Layer 5 of a small transformer language model trained on English Wikipedia (12 layers, counted from 0, width 96).
A neuron's activation on a vector x is SiLU(gate . x) times (in . x), where the dot is the dot product.
The model reads these tokens: " be" " pre" "mier" "ed" " at" " the" " open" "ing" " cer" "em" "ony" " of" " the" " " "201" "9" " National" " C" "her" "ry" " Bl" "oss" "om" " Festival"

The vector x that enters this layer's MLP at each token. A number n stands for (n - 500) times 0.0035.
0 " be": 500 554 577 484 488 443 453 325 479 683 419 466 433 525 494 366 499 519 508 504 643 442 512 461 703 451 590 478 508 672 422 443 635 395 505 306 550 410 535 607 538 478 435 606 753 478 523 532 324 422 570 324 418 499 578 509 402 409 462 478 469 492 657 438 529 713 531 585 500 566 596 570 417 481 573 401 487 444 403 555 400 635 473 329 554 569 511 547 609 456 409 499 352 519 700 541
1 " pre": 585 516 527 540 647 538 438 434 529 448 586 444 396 511 622 394 429 572 304 570 887 602 455 335 632 368 433 574 606 632 336 476 510 586 589 450 392 535 525 449 505 492 480 567 508 518 573 474 464 525 506 463 366 449 581 460 370 483 536 431 501 638 466 660 509 515 618 646 299 718 574 511 583 487 505 402 241 432 552 397 443 474 543 501 768 666 566 342 410 492 409 494 398 614 507 609
2 "mier": 491 402 601 458 534 551 492 467 605 461 536 593 489 383 444 266 397 552 484 520 572 466 471 597 582 513 323 364 439 490 551 596 319 516 491 303 359 479 417 419 345 599 396 529 549 486 511 364 392 397 351 293 551 601 320 536 433 428 553 514 408 393 540 461 469 579 466 612 331 566 611 580 581 420 414 364 455 524 304 427 507 469 392 631 544 338 459 463 564 501 374 587 649 542 385 579
3 "ed": 187 668 528 407 740 478 775 396 430 540 543 563 310 484 439 173 453 511 502 554 433 547 488 386 409 583 565 457 593 525 577 285 480 474 594 515 529 447 477 494 530 343 409 515 597 515 516 457 537 584 408 304 468 685 678 641 561 549 484 462 418 485 514 576 478 388 510 498 577 525 501 489 515 468 565 498 487 392 259 500 476 555 488 414 430 665 484 438 554 403 677 414 450 484 365 611
4 " at": 343 556 450 199 512 424 505 445 534 560 545 636 425 572 423 379 643 396 500 530 381 419 528 583 644 527 462 280 460 483 589 608 414 520 600 294 424 520 444 510 471 353 516 472 464 471 476 575 500 520 684 320 526 557 453 588 462 508 562 464 476 561 541 593 493 651 400 615 535 450 364 468 539 586 568 499 643 540 346 467 404 615 410 575 576 365 639 612 504 483 394 411 278 624 610 606
5 " the": 492 418 474 508 615 422 537 526 595 681 522 574 344 480 552 345 558 392 463 478 514 534 585 476 738 448 441 388 425 415 413 513 394 438 441 519 480 559 393 483 613 497 358 515 444 532 489 440 561 467 588 259 632 446 625 447 659 532 484 482 508 402 487 467 504 565 433 526 530 518 428 515 514 505 545 601 478 527 519 565 435 558 440 471 444 498 477 620 444 493 565 445 427 580 512 425
6 " open": 523 370 575 555 595 555 595 448 568 703 561 457 469 749 537 444 447 605 505 479 567 487 463 511 483 513 513 415 518 465 494 475 513 546 328 257 494 530 435 484 659 474 222 477 534 486 476 538 495 457 447 267 444 457 492 634 484 613 576 615 391 498 500 601 482 384 424 453 485 466 392 416 630 468 476 360 396 507 538 744 445 553 545 511 551 660 541 420 516 508 498 400 504 638 510 645
7 "ing": 432 434 413 545 980 634 597 413 514 485 528 636 405 469 417 484 451 507 325 539 520 450 475 634 485 487 590 333 587 468 451 320 344 486 459 439 556 429 444 471 705 456 546 536 551 466 498 535 554 571 541 332 519 514 540 715 569 562 591 552 448 462 481 527 474 489 463 487 644 464 524 439 497 482 468 443 343 465 275 597 467 405 593 442 440 539 452 543 458 309 533 539 582 549 496 586
8 " cer": 567 488 520 393 592 585 422 433 603 632 506 608 250 298 563 654 419 555 387 657 615 513 514 579 439 524 443 447 539 429 459 434 421 410 501 341 382 587 464 488 565 651 463 634 537 607 548 592 375 598 537 412 564 359 390 568 151 355 479 346 551 665 395 541 466 458 719 772 252 522 421 523 636 446 449 573 477 444 448 479 579 440 382 388 722 591 430 615 569 453 545 488 439 557 512 513
9 "em": 393 337 568 514 815 607 710 496 466 477 277 428 416 385 467 404 656 610 143 502 683 409 489 533 454 533 608 369 480 541 395 462 361 461 646 312 577 482 465 616 415 481 483 477 226 551 509 378 435 477 468 366 403 497 743 476 523 493 568 463 485 498 448 541 532 501 503 470 411 597 494 514 478 404 453 521 645 533 612 500 589 597 354 605 557 570 544 590 547 459 512 410 747 451 444 539
10 "ony": 428 493 584 450 573 364 475 633 510 481 494 652 499 491 343 455 333 438 336 554 667 518 379 436 621 444 538 524 478 474 482 671 558 408 619 354 399 514 546 466 445 458 556 373 422 556 443 398 549 541 516 310 452 546 488 427 382 402 571 587 424 499 550 486 483 721 599 464 362 518 403 479 387 487 469 293 520 328 422 566 362 508 640 457 569 561 387 616 463 483 441 526 591 474 439 588
11 " of": 455 617 328 574 675 544 527 472 485 591 475 521 596 570 562 499 507 489 539 317 375 523 433 494 568 509 520 575 477 501 587 551 393 378 586 403 423 538 400 485 564 377 461 534 482 492 499 543 508 378 476 292 605 408 613 500 466 485 560 567 593 396 371 487 473 594 326 430 488 642 395 368 503 608 551 530 641 417 396 414 498 522 441 362 576 544 522 469 482 333 364 546 400 442 601 568
12 " the": 456 429 470 547 623 395 517 558 579 652 509 530 395 493 541 433 534 390 529 446 504 560 578 481 759 456 475 479 426 432 416 517 377 456 445 521 483 567 386 477 591 501 380 520 459 495 487 464 546 447 570 260 632 452 646 460 620 540 483 488 509 419 490 472 507 543 414 555 426 530 417 517 513 509 518 617 503 502 538 551 435 520 472 450 432 504 484 597 437 457 543 411 431 573 530 440
13 " ": 426 545 526 530 580 381 513 426 532 722 508 544 467 432 536 619 529 485 510 503 691 532 454 549 516 701 483 460 431 512 530 515 480 522 534 493 504 516 533 504 585 410 443 588 601 270 502 479 464 616 549 358 547 395 553 476 515 492 562 631 444 485 576 569 591 673 540 497 434 612 558 474 618 538 446 557 463 572 670 412 537 288 540 430 315 426 529 497 498 548 466 562 388 474 362 378
14 "201": 397 521 514 548 462 469 333 442 538 598 310 632 518 449 381 485 684 555 364 555 541 462 527 357 677 500 440 438 379 579 486 425 637 583 550 137 662 489 526 421 644 539 511 613 426 405 596 674 412 532 420 388 584 349 552 459 572 493 622 526 410 337 522 624 515 500 483 676 252 563 589 575 590 517 453 207 481 516 431 556 627 490 616 537 589 555 511 467 582 616 518 529 541 519 345 573
15 "9": 561 567 659 459 629 421 481 581 600 475 548 536 580 448 388 330 516 379 492 594 420 557 502 594 570 570 599 442 374 346 588 412 601 601 409 498 595 636 496 559 764 241 419 471 414 324 434 407 705 456 574 372 581 494 540 560 594 488 574 497 598 440 618 414 472 672 438 538 483 513 521 456 552 454 621 518 361 577 604 449 572 509 638 483 502 690 645 534 523 607 363 565 591 402 563 527
16 " National": 588 510 466 495 707 368 496 383 725 414 560 607 462 474 502 413 312 393 440 471 526 420 437 827 513 483 505 368 436 497 572 465 529 423 341 646 495 604 463 361 521 515 443 466 473 485 603 475 460 508 334 267 582 377 494 433 509 438 449 624 483 542 342 507 471 521 536 596 489 524 491 512 535 495 436 424 488 511 426 659 498 559 462 304 529 463 391 545 388 607 359 431 495 517 370 418
17 " C": 698 457 434 532 772 533 651 685 441 587 458 534 551 497 659 410 430 489 517 675 571 445 456 654 547 458 625 598 443 451 492 580 538 414 405 368 537 554 578 460 337 507 521 546 545 600 366 366 477 555 665 462 426 481 449 529 515 461 439 558 623 506 447 592 503 608 508 590 233 490 422 445 711 485 554 490 504 498 617 396 565 606 460 616 378 526 646 511 603 307 510 381 563 601 536 402
18 "her": 428 726 490 498 903 515 390 485 597 562 471 443 463 606 535 389 397 548 425 602 602 551 418 441 462 608 386 606 509 455 442 542 552 552 505 475 548 472 524 564 527 393 450 538 542 508 524 415 680 450 429 280 456 429 571 443 501 525 495 531 488 494 470 474 489 288 612 509 361 383 439 499 501 445 414 508 611 472 459 529 478 541 434 327 607 610 486 629 683 629 513 623 421 406 475 510
19 "ry": 495 518 447 411 887 518 554 427 618 342 520 489 461 638 358 390 422 472 239 496 674 427 494 342 565 553 475 307 500 386 347 427 469 518 607 411 530 403 474 454 522 426 438 375 468 571 267 503 576 476 500 380 387 584 577 499 583 527 608 550 453 664 539 466 444 471 606 446 430 467 543 468 478 430 415 366 552 424 428 602 561 546 549 544 581 573 437 572 482 471 352 521 402 418 444 539
20 " Bl": 463 443 464 512 725 561 411 547 510 507 506 436 492 488 518 285 572 436 427 458 506 380 373 509 470 474 596 644 363 643 576 430 612 318 470 497 582 466 572 511 488 520 518 547 436 702 398 605 596 577 515 427 586 356 299 501 499 501 421 483 309 533 453 504 524 512 596 226 234 630 382 686 624 464 503 517 479 511 346 661 577 500 378 633 675 334 519 569 401 212 350 536 598 561 511 593
21 "oss": 544 473 668 442 691 690 530 745 369 516 662 445 460 483 410 460 489 599 468 697 752 534 482 525 536 524 399 505 441 612 547 597 509 450 436 303 416 371 529 534 424 465 668 461 461 377 567 417 527 583 303 322 669 479 313 620 456 448 603 514 491 534 520 465 520 602 568 291 386 589 369 644 478 439 568 553 545 534 593 603 549 481 492 589 564 393 584 534 547 483 464 571 587 448 570 485
22 "om": 414 550 487 580 974 607 449 449 358 420 483 460 330 560 420 551 562 531 378 603 519 455 676 419 457 548 447 286 528 559 475 430 537 471 537 502 388 401 459 536 676 328 613 428 425 642 635 459 369 493 473 418 484 573 468 571 397 594 529 486 515 607 455 477 484 494 559 555 453 529 558 455 617 445 364 481 556 549 681 511 581 624 457 658 674 454 506 541 392 330 553 432 669 436 445 463
23 " Festival": 614 611 531 327 659 596 615 686 546 579 574 685 483 583 478 440 505 327 447 571 398 380 501 406 583 517 552 300 390 457 562 733 616 472 449 383 378 632 446 501 324 539 494 361 585 448 643 487 496 489 558 299 445 503 415 524 488 504 576 631 444 365 550 523 499 530 452 486 474 518 521 349 498 462 465 453 462 502 421 298 502 441 535 267 434 424 516 411 471 593 407 397 543 591 327 566

Each question shows the input weights of one neuron of the MLP. A number n stands for (n - 500) times 0.0014.

n18 gate: 429 552 604 527 473 491 365 371 454 434 563 466 444 546 393 354 611 535 529 638 413 465 698 206 508 465 377 441 446 589 517 580 524 730 580 506 451 371 406 555 411 509 506 558 465 621 541 705 435 468 556 601 657 379 387 483 438 489 588 556 486 336 482 555 454 359 603 379 578 545 531 318 588 484 598 474 465 558 466 401 578 538 610 593 627 397 596 554 608 242 676 503 401 494 569 475
n18 in: 547 506 579 445 513 547 561 604 366 532 469 377 486 601 618 409 545 503 491 646 508 525 478 434 602 576 453 488 419 492 620 394 549 491 340 607 649 458 469 570 543 634 503 517 454 520 301 407 558 666 635 443 355 477 596 483 477 416 495 486 497 474 572 339 447 442 307 546 705 261 443 586 369 594 472 542 434 340 634 591 636 601 358 342 415 535 461 358 389 454 401 606 353 500 531 453
On which token does it fire most, and how strongly? 10 "ony", at about 0.11

n46 gate: 664 577 429 656 402 346 415 474 512 331 509 543 366 526 375 663 665 456 388 552 453 518 425 494 428 446 494 547 468 584 570 565 590 536 534 767 655 376 640 358 575 431 538 406 393 491 438 599 603 284 497 393 394 557 482 563 574 438 625 514 411 601 548 365 544 376 351 506 470 608 542 381 613 495 500 643 572 615 342 444 395 392 407 350 511 579 617 514 331 559 418 399 521 420 468 503
n46 in: 608 608 350 508 338 322 327 609 381 395 438 547 480 570 475 480 567 495 397 516 542 628 508 456 488 473 441 565 495 469 623 503 663 436 528 582 625 485 608 433 489 352 479 521 521 516 487 588 699 495 576 490 547 620 419 446 569 510 582 480 403 582 513 440 479 457 332 473 573 467 401 458 554 597 529 743 567 526 406 388 518 352 264 471 523 447 503 621 451 548 414 484 555 449 479 595
On which token does it fire most, and how strongly? 6 " open", at about 0.19

n67 gate: 637 658 580 547 301 357 467 656 493 540 730 585 469 401 618 281 666 564 345 667 242 489 595 526 544 493 461 638 436 383 455 493 559 489 551 571 582 493 291 571 317 507 429 489 442 398 543 523 772 338 653 608 525 719 350 546 435 387 309 663 458 334 493 357 421 685 467 496 715 497 379 315 389 416 457 644 536 439 485 672 650 400 544 418 615 675 357 416 496 370 621 560 421 556 351 448
n67 in: 538 617 566 467 464 314 583 562 551 685 561 513 362 421 481 427 583 487 445 740 429 433 446 289 183 542 433 490 452 545 385 666 606 369 691 480 401 363 587 583 431 513 410 406 477 467 584 340 572 455 484 447 345 487 439 630 357 556 431 678 478 542 569 529 360 433 500 435 697 497 416 448 509 442 497 409 487 692 269 687 587 545 533 352 607 392 453 396 667 226 455 538 561 497 478 503
It fires most on token 23 " Festival"

n93 gate: 632 585 527 503 416 388 448 454 450 622 602 686 482 509 612 473 556 537 513 584 371 450 497 464 482 471 485 645 357 531 416 590 461 551 671 320 356 550 398 463 538 719 556 468 300 692 566 682 482 509 433 557 399 478 225 562 798 620 413 515 316 456 516 378 617 649 366 366 581 530 467 503 547 565 531 635 621 522 354 541 375 478 381 572 683 665 512 654 460 481 603 500 619 500 422 515
n93 in: 364 478 423 509 620 519 563 545 524 626 226 509 443 600 717 592 470 604 382 494 518 571 421 526 651 383 642 606 427 558 470 432 497 500 356 497 601 621 611 741 528 551 445 553 568 422 497 591 383 280 566 511 549 560 485 524 329 385 585 503 476 339 616 595 462 484 509 494 525 572 568 581 474 489 512 500 528 559 461 611 638 567 509 657 533 550 455 567 548 612 460 582 195 377 570 828
It fires most on token 20 " Bl"

n146 gate: 503 226 682 433 509 339 474 567 568 458 376 426 561 472 436 450 457 574 664 547 572 562 478 457 456 558 272 634 655 645 587 383 410 564 380 529 687 568 669 537 385 574 572 362 592 309 556 451 534 522 555 586 444 577 534 509 418 554 558 515 537 554 564 685 406 348 487 312 571 445 370 408 515 520 774 622 468 683 526 381 441 304 397 622 482 539 457 522 420 380 425 512 669 412 590 598
n146 in: 427 515 517 320 522 578 515 387 432 408 535 379 605 426 465 263 527 378 440 669 584 628 473 547 602 553 379 455 482 524 534 420 561 393 388 453 440 473 497 435 491 601 428 530 515 393 578 185 378 434 500 596 551 347 416 659 666 526 487 335 529 479 604 314 566 253 509 482 580 329 425 533 492 708 423 427 457 497 472 467 428 536 340 554 643 420 456 503 462 521 411 273 572 625 426 494
Its two highest activations, in order, are on tokens 21 "oss", 11 " of"

n3 gate: 428 682 597 603 348 440 376 364 510 707 599 553 669 474 468 356 520 593 648 400 477 624 513 603 605 571 606 292 646 424 687 574 637 616 503 479 390 460 651 543 579 466 600 574 612 572 540 472 497 392 588 709 265 353 610 566 507 561 411 584 644 615 421 497 485 479 643 582 361 529 642 524 626 379 603 454 558 405 521 577 443 680 576 614 546 378 748 503 543 520 420 427 446 529 852 575
n3 in: 319 483 564 358 463 47 364 580 461 534 474 552 641 516 366 493 650 621 649 379 368 628 533 545 450 369 685 550 480 559 487 472 564 725 689 521 470 546 536 474 591 541 441 507 577 480 470 476 452 297 606 518 500 567 632 630 580 604 509 551 788 430 564 672 559 493 500 436 462 609 529 410 600 322 513 474 564 440 455 421 605 484 530 424 522 478 548 500 603 600 530 461 437 465 892 545
On which three tokens does it fire most, strongest first? 0 " be", 4 " at", 15 "9"

n103 gate: 398 539 497 412 313 378 500 538 691 613 509 462 633 585 710 541 594 397 353 544 554 648 306 642 627 676 386 612 573 529 537 531 460 497 395 531 396 383 513 662 415 586 565 461 473 448 393 638 465 563 642 456 625 555 476 655 527 489 320 457 573 539 430 461 529 494 579 618 417 474 328 358 542 481 524 672 388 383 324 363 548 387 512 470 535 605 396 614 474 467 435 459 446 477 320 535
n103 in: 609 550 560 344 492 731 442 360 465 660 532 424 374 494 571 623 364 483 547 398 515 368 605 447 333 516 572 380 454 497 441 511 446 398 500 537 667 541 516 453 503 536 397 467 215 554 465 516 577 559 474 764 299 365 362 590 595 449 545 454 471 292 584 485 364 476 392 664 582 623 452 464 386 603 421 569 709 565 571 476 594 494 585 541 574 500 572 434 503 444 424 538 456 497 456 578
It fires most on token 8 " cer"

n185 gate: 459 448 655 543 551 551 468 624 531 382 682 442 578 551 661 493 565 545 653 555 465 583 589 673 598 433 521 679 483 524 510 643 489 712 278 768 628 507 372 400 475 375 510 531 433 242 517 456 524 455 564 624 580 645 538 507 489 483 333 463 558 735 493 497 648 539 436 486 349 315 533 405 323 278 752 581 278 251 646 556 562 334 479 576 510 547 439 418 510 482 500 462 327 747 548 578
n185 in: 375 518 650 401 615 490 387 618 485 512 548 479 544 512 588 445 578 479 430 569 667 570 620 513 600 517 473 630 461 683 608 503 413 454 367 573 569 443 374 359 472 438 579 381 399 364 415 436 597 610 521 403 524 639 564 524 313 645 414 617 491 693 292 512 551 500 432 500 443 432 503 515 534 347 687 476 256 476 644 552 518 280 360 603 432 622 482 381 666 319 470 548 439 648 548 533
On which token does it fire most, and how strongly? 1 " pre", at about 0.35

n128 gate: 552 440 446 433 277 674 661 339 587 574 355 556 421 423 494 406 506 423 569 519 603 385 420 606 281 419 454 473 503 370 467 449 516 490 524 438 385 432 798 469 580 776 460 472 617 522 519 671 451 409 497 537 453 372 562 598 342 530 400 479 607 588 328 391 553 497 525 459 565 670 452 342 562 514 404 656 557 421 408 681 522 575 648 363 670 599 521 414 573 607 649 571 541 454 553 503
n128 in: 494 462 497 344 557 515 582 656 488 371 233 555 560 523 494 440 445 628 497 552 644 357 491 382 569 655 460 538 462 509 587 573 461 560 475 528 459 604 540 456 410 660 602 636 743 533 632 685 446 603 494 462 641 539 585 439 470 531 354 545 615 580 479 550 529 630 396 536 533 563 497 497 514 687 602 474 390 373 296 591 485 739 506 348 571 461 400 408 463 562 608 352 471 589 366 491
On which three tokens does it fire most, strongest first? 8 " cer", 15 "9", 0 " be"

n100 gate: 675 459 621 341 553 514 392 634 587 573 553 517 602 580 526 482 257 601 632 577 541 247 764 579 260 438 583 587 550 453 591 500 517 638 516 511 483 563 397 453 459 444 446 391 517 569 632 397 375 548 552 587 517 762 379 477 415 484 341 500 632 555 403 574 488 465 173 575 556 470 660 387 334 655 755 675 452 534 404 618 554 433 510 486 664 477 543 580 497 394 382 443 561 642 343 464
n100 in: 364 678 460 667 413 493 518 480 538 529 370 596 540 342 634 500 500 596 500 452 420 559 517 614 421 442 466 303 575 407 420 543 553 313 503 602 524 298 597 397 500 450 382 542 318 546 385 496 439 633 433 462 510 621 431 312 581 530 522 487 524 349 677 566 562 256 768 437 486 288 61 602 585 772 510 486 348 616 482 368 240 500 518 621 439 623 483 592 595 461 545 462 514 466 428 598
It fires most on token 0 " be"

n44 gate: 534 462 472 455 620 569 337 662 519 704 232 410 460 578 354 476 581 541 551 600 421 358 618 634 619 646 581 402 366 609 536 503 477 555 563 685 557 488 565 478 539 500 509 268 455 432 639 497 690 500 662 390 595 584 484 491 545 403 486 338 475 519 497 557 469 441 522 558 549 270 439 458 548 614 481 528 394 822 667 573 721 456 494 516 466 663 429 547 553 704 491 528 383 420 563 475
n44 in: 517 473 483 356 432 522 585 491 590 582 325 596 477 468 489 569 561 529 710 471 491 415 445 488 603 429 375 569 392 535 421 511 485 407 300 454 389 605 458 520 536 548 573 473 616 725 494 429 425 503 469 503 403 653 327 564 369 537 450 466 411 571 515 406 565 421 728 754 616 409 321 464 392 532 515 486 518 441 469 706 338 397 533 538 592 556 569 471 249 479 342 453 447 661 410 549
It fires most on token 4 " at"

n60 gate: 392 427 477 153 446 652 698 497 601 572 514 532 545 388 542 478 580 520 614 491 520 607 537 371 448 516 620 516 400 474 307 539 551 429 578 375 488 583 542 589 316 536 714 471 494 497 404 534 401 450 568 721 657 369 546 371 412 595 417 582 523 465 396 497 670 590 444 532 581 345 435 397 388 505 462 585 488 503 457 570 628 564 446 610 449 511 426 657 472 427 500 377 532 534 543 614
n60 in: 392 549 505 440 500 579 672 563 465 635 388 473 534 426 544 569 397 473 621 567 591 329 322 466 584 463 386 342 627 585 513 464 318 519 492 368 695 484 645 367 555 550 420 384 481 579 513 602 592 538 406 463 398 352 454 392 554 485 533 503 629 397 437 417 598 456 557 525 325 458 539 427 513 515 398 568 606 500 330 524 420 463 588 567 560 423 453 466 437 600 455 367 669 455 452 429
It fires most on token 9 "em"

n25 gate: 580 415 696 559 595 560 525 547 584 469 682 390 594 473 544 558 509 422 397 419 204 584 485 379 477 439 387 652 569 581 485 558 497 426 572 522 485 294 516 425 423 745 449 649 503 475 515 659 453 506 210 525 673 633 509 455 576 558 530 462 376 430 423 557 497 472 442 500 422 576 389 497 369 407 524 456 583 470 506 198 503 428 404 603 427 462 429 476 533 509 350 324 452 491 404 639
n25 in: 414 582 443 497 622 521 560 577 549 401 598 396 582 616 475 516 601 523 323 494 506 491 506 351 655 346 399 484 529 506 427 584 479 569 553 622 555 390 344 625 428 545 515 762 633 399 582 617 511 462 361 336 606 596 328 324 494 548 581 560 402 524 685 482 318 443 306 381 603 457 624 586 434 416 564 383 458 459 562 482 491 465 344 482 386 466 494 523 400 657 413 376 444 489 480 572
On which token does it fire most, and how strongly? 2 "mier", at about 0.24

n136 gate: 530 372 609 668 362 577 403 447 533 497 476 404 488 476 447 480 536 566 390 515 613 643 617 400 370 461 737 376 380 476 573 273 407 574 485 427 712 455 519 823 550 538 627 433 411 553 708 529 382 580 465 464 375 444 415 509 503 561 449 512 422 684 674 506 505 456 385 534 620 423 441 546 451 503 512 500 553 678 506 509 646 427 397 652 518 509 571 623 542 318 473 479 613 625 485 675
n136 in: 508 632 536 313 415 383 521 492 475 385 506 508 558 590 544 494 438 528 606 545 635 648 602 630 500 619 415 564 523 483 566 579 623 550 355 605 429 486 688 540 401 547 486 445 428 550 497 376 467 621 453 469 385 541 417 531 512 527 541 276 334 688 427 360 576 388 500 555 423 319 318 457 505 577 585 564 442 621 524 323 286 543 318 357 517 393 531 520 489 523 386 508 597 430 474 603
On which token does it fire most, and how strongly? 11 " of", at about 0.19

n142 gate: 575 358 503 244 503 590 278 411 412 412 488 471 454 529 520 503 384 474 441 635 391 368 445 669 352 451 532 468 523 445 372 537 636 425 370 556 503 646 590 459 524 415 403 426 587 467 690 640 509 464 577 462 476 560 662 581 446 341 547 389 552 542 461 491 576 826 494 536 427 597 500 491 650 527 609 564 485 604 600 509 591 330 549 341 471 523 509 361 436 455 509 378 379 344 406 592
n142 in: 559 525 492 581 611 417 399 463 605 687 524 645 413 446 447 459 631 611 590 387 429 652 538 575 322 445 556 474 508 610 505 583 634 406 573 415 573 441 368 416 500 436 392 568 489 708 486 443 505 440 460 627 492 678 533 508 717 437 544 534 511 431 650 386 568 531 517 459 455 431 500 588 415 512 584 367 663 352 569 620 413 459 458 538 585 565 529 524 575 690 627 597 530 476 551 558
Its two highest activations, in order, are on tokens 0 " be", 15 "9"

n90 gate: 472 491 603 420 520 362 562 561 481 345 602 363 674 695 603 386 469 640 569 665 509 559 484 706 628 631 361 487 438 320 651 434 658 695 431 654 534 568 231 531 426 477 591 487 576 250 569 523 424 405 506 411 607 455 419 271 392 530 452 570 595 567 484 572 336 484 395 452 676 588 533 513 533 571 525 472 500 370 490 622 547 541 506 428 472 557 366 336 515 484 375 404 462 362 534 469
n90 in: 471 431 526 615 527 572 479 434 703 698 535 479 555 398 635 430 497 553 554 515 331 530 371 506 399 593 520 392 623 652 583 509 500 618 347 574 491 386 708 424 594 668 601 387 554 518 488 265 471 503 638 508 562 503 533 477 743 540 592 445 648 584 455 642 350 451 548 389 506 592 494 650 436 484 423 375 521 443 500 464 376 444 503 574 428 389 587 538 279 659 450 406 426 494 641 454
Its two highest activations, in order, are on tokens 16 " National", 8 " cer"

n178 gate: 578 497 485 550 249 290 595 396 591 570 512 448 413 552 524 520 673 555 485 427 466 672 670 393 576 506 442 484 546 512 429 585 667 585 626 432 466 676 345 506 497 421 475 621 481 654 534 545 425 438 548 627 562 553 469 539 621 612 478 298 684 624 610 522 544 700 390 547 685 533 580 503 401 633 690 617 459 466 357 614 531 463 500 515 569 365 662 727 386 475 543 618 571 422 521 494
n178 in: 352 351 465 361 528 529 525 444 422 581 452 542 620 575 477 312 393 518 488 395 666 660 491 398 377 486 423 474 736 524 355 488 296 580 324 626 521 378 407 482 574 463 377 482 628 537 597 452 509 460 438 375 488 481 292 444 586 422 430 529 725 351 469 539 361 484 463 436 466 538 576 586 466 394 398 589 586 537 398 400 557 413 478 569 541 431 565 574 438 491 512 360 536 836 572 397
On which token does it fire most, and how strongly? 5 " the", at about 0.21

n126 gate: 438 442 472 588 441 443 710 256 453 458 773 264 605 428 509 670 534 655 618 478 376 643 604 497 587 609 606 497 673 591 509 576 578 565 400 736 430 688 448 595 425 379 522 446 506 571 557 594 398 510 426 555 634 442 345 469 584 576 619 531 475 298 526 678 534 306 555 529 405 512 466 465 524 480 639 341 558 516 681 408 554 446 539 554 596 457 723 459 491 490 399 500 688 453 550 540
n126 in: 500 432 506 662 534 292 308 476 551 434 364 591 503 509 338 464 642 709 251 594 390 546 473 561 584 418 416 415 428 476 512 456 500 624 471 596 625 440 525 446 553 481 500 733 534 444 604 474 622 469 693 410 534 684 406 659 426 462 495 648 509 417 438 332 522 692 348 441 604 461 414 531 584 580 488 664 615 518 445 436 509 479 481 320 518 389 438 614 697 414 618 479 424 473 663 425
It fires most on token 19 "ry"

n21 gate: 527 520 595 565 527 598 355 639 527 584 488 454 395 481 533 571 405 490 500 593 483 485 575 450 416 432 505 384 478 471 427 519 550 543 507 580 451 505 402 715 653 535 431 612 488 367 458 648 572 589 316 547 532 404 468 473 483 519 482 674 507 410 460 500 371 500 548 430 561 471 422 545 309 613 355 420 525 445 464 500 456 522 581 547 582 469 476 393 464 615 451 439 650 548 673 522
n21 in: 478 485 543 616 697 591 523 514 554 482 539 576 464 493 608 423 488 537 448 574 455 557 441 369 509 534 442 450 275 368 471 595 437 394 609 510 495 437 427 449 487 505 404 381 470 422 530 534 526 305 438 550 493 328 438 446 553 595 478 536 556 537 386 436 399 533 593 420 367 663 550 400 479 369 357 556 583 485 477 520 374 431 508 525 618 427 457 425 626 603 490 651 525 517 436 512
On which three tokens does it fire most, strongest first? 21 "oss", 18 "her", 4 " at"

n34 gate: 523 401 467 503 509 337 531 477 527 361 550 426 566 430 480 630 340 627 541 272 415 544 637 561 593 534 440 594 503 303 451 568 521 528 484 511 322 397 387 205 410 444 402 449 630 435 378 486 316 466 346 438 378 503 507 676 603 464 557 565 520 370 414 794 560 542 307 503 528 612 454 476 752 665 281 655 631 432 475 361 635 325 569 591 507 617 362 453 354 640 470 553 405 681 537 596
n34 in: 470 412 315 608 545 576 606 538 662 413 473 431 438 748 482 325 551 482 290 416 464 434 488 583 437 520 446 539 395 491 628 567 348 614 685 503 753 539 405 518 509 254 672 570 576 623 533 510 556 552 359 486 488 540 406 595 417 512 460 509 500 579 475 552 425 581 349 482 588 535 594 430 603 585 346 444 497 445 462 609 754 584 550 340 373 410 465 533 370 377 485 599 521 639 395 456
Its two highest activations, in order, are on tokens 11 " of", 16 " National"

n45 gate: 489 577 373 532 286 470 647 486 446 395 613 486 461 506 552 384 449 404 506 593 551 594 455 407 451 505 452 463 568 556 391 399 585 645 315 533 446 590 462 362 320 600 543 468 509 607 389 407 453 354 541 531 377 421 517 520 448 418 558 409 453 506 634 580 558 444 506 321 583 439 684 494 465 436 296 441 558 471 299 645 557 361 433 423 425 454 575 452 648 546 500 416 731 578 556 333
n45 in: 472 382 351 375 403 418 581 525 412 460 371 564 485 637 472 413 477 591 576 619 537 552 464 497 465 502 418 430 425 508 492 448 420 508 435 505 495 564 486 365 489 591 557 466 534 630 482 459 365 447 508 490 319 532 583 590 196 565 600 518 290 561 649 539 521 611 545 370 446 528 533 521 584 399 557 474 553 529 382 565 565 352 460 508 345 537 429 469 669 645 495 515 641 566 554 469
Its two highest activations, in order, are on tokens 2 "mier", 11 " of"

n37 gate: 558 286 527 404 436 405 571 433 670 596 339 608 594 367 449 379 639 562 708 559 591 378 580 378 503 500 648 285 534 441 506 314 333 392 476 503 372 491 486 447 586 539 447 472 389 478 309 421 601 446 539 724 475 334 466 534 560 443 430 430 552 532 404 162 425 574 449 382 429 394 518 415 530 531 603 558 576 377 401 422 434 590 632 466 403 500 476 478 586 373 640 420 650 372 534 622
n37 in: 500 550 560 416 459 491 494 460 561 391 582 392 617 369 594 601 381 485 364 398 591 424 488 484 414 383 529 639 581 811 500 348 612 539 500 377 541 462 471 646 452 645 541 479 357 515 343 528 474 616 429 395 668 389 497 572 429 686 563 654 451 500 479 650 560 570 461 557 424 509 386 488 317 643 403 601 461 485 575 518 526 626 636 468 494 607 523 714 537 509 553 465 370 354 398 635
Its two highest activations, in order, are on tokens 9 "em", 23 " Festival"

n84 gate: 599 449 517 335 473 515 634 381 625 470 486 411 619 678 597 249 379 379 482 282 568 651 621 420 684 490 330 519 504 543 548 442 360 526 445 444 436 734 649 721 507 615 672 764 595 383 655 583 525 522 703 520 673 478 679 454 478 655 407 361 348 598 537 392 411 756 474 518 560 332 628 544 564 630 654 602 441 573 420 403 633 650 219 536 542 400 553 344 535 627 479 532 558 553 593 349
n84 in: 583 588 648 470 519 555 512 574 451 482 422 665 523 595 526 434 428 628 403 567 412 474 584 444 558 435 442 283 497 428 523 590 389 357 640 721 611 486 482 616 524 434 588 527 607 485 497 457 489 533 705 521 426 721 336 682 589 376 563 355 471 550 488 430 464 343 455 554 576 514 494 728 561 489 468 549 503 429 519 433 319 497 458 553 608 464 414 431 489 544 526 153 597 534 628 426
It fires most on token 4 " at"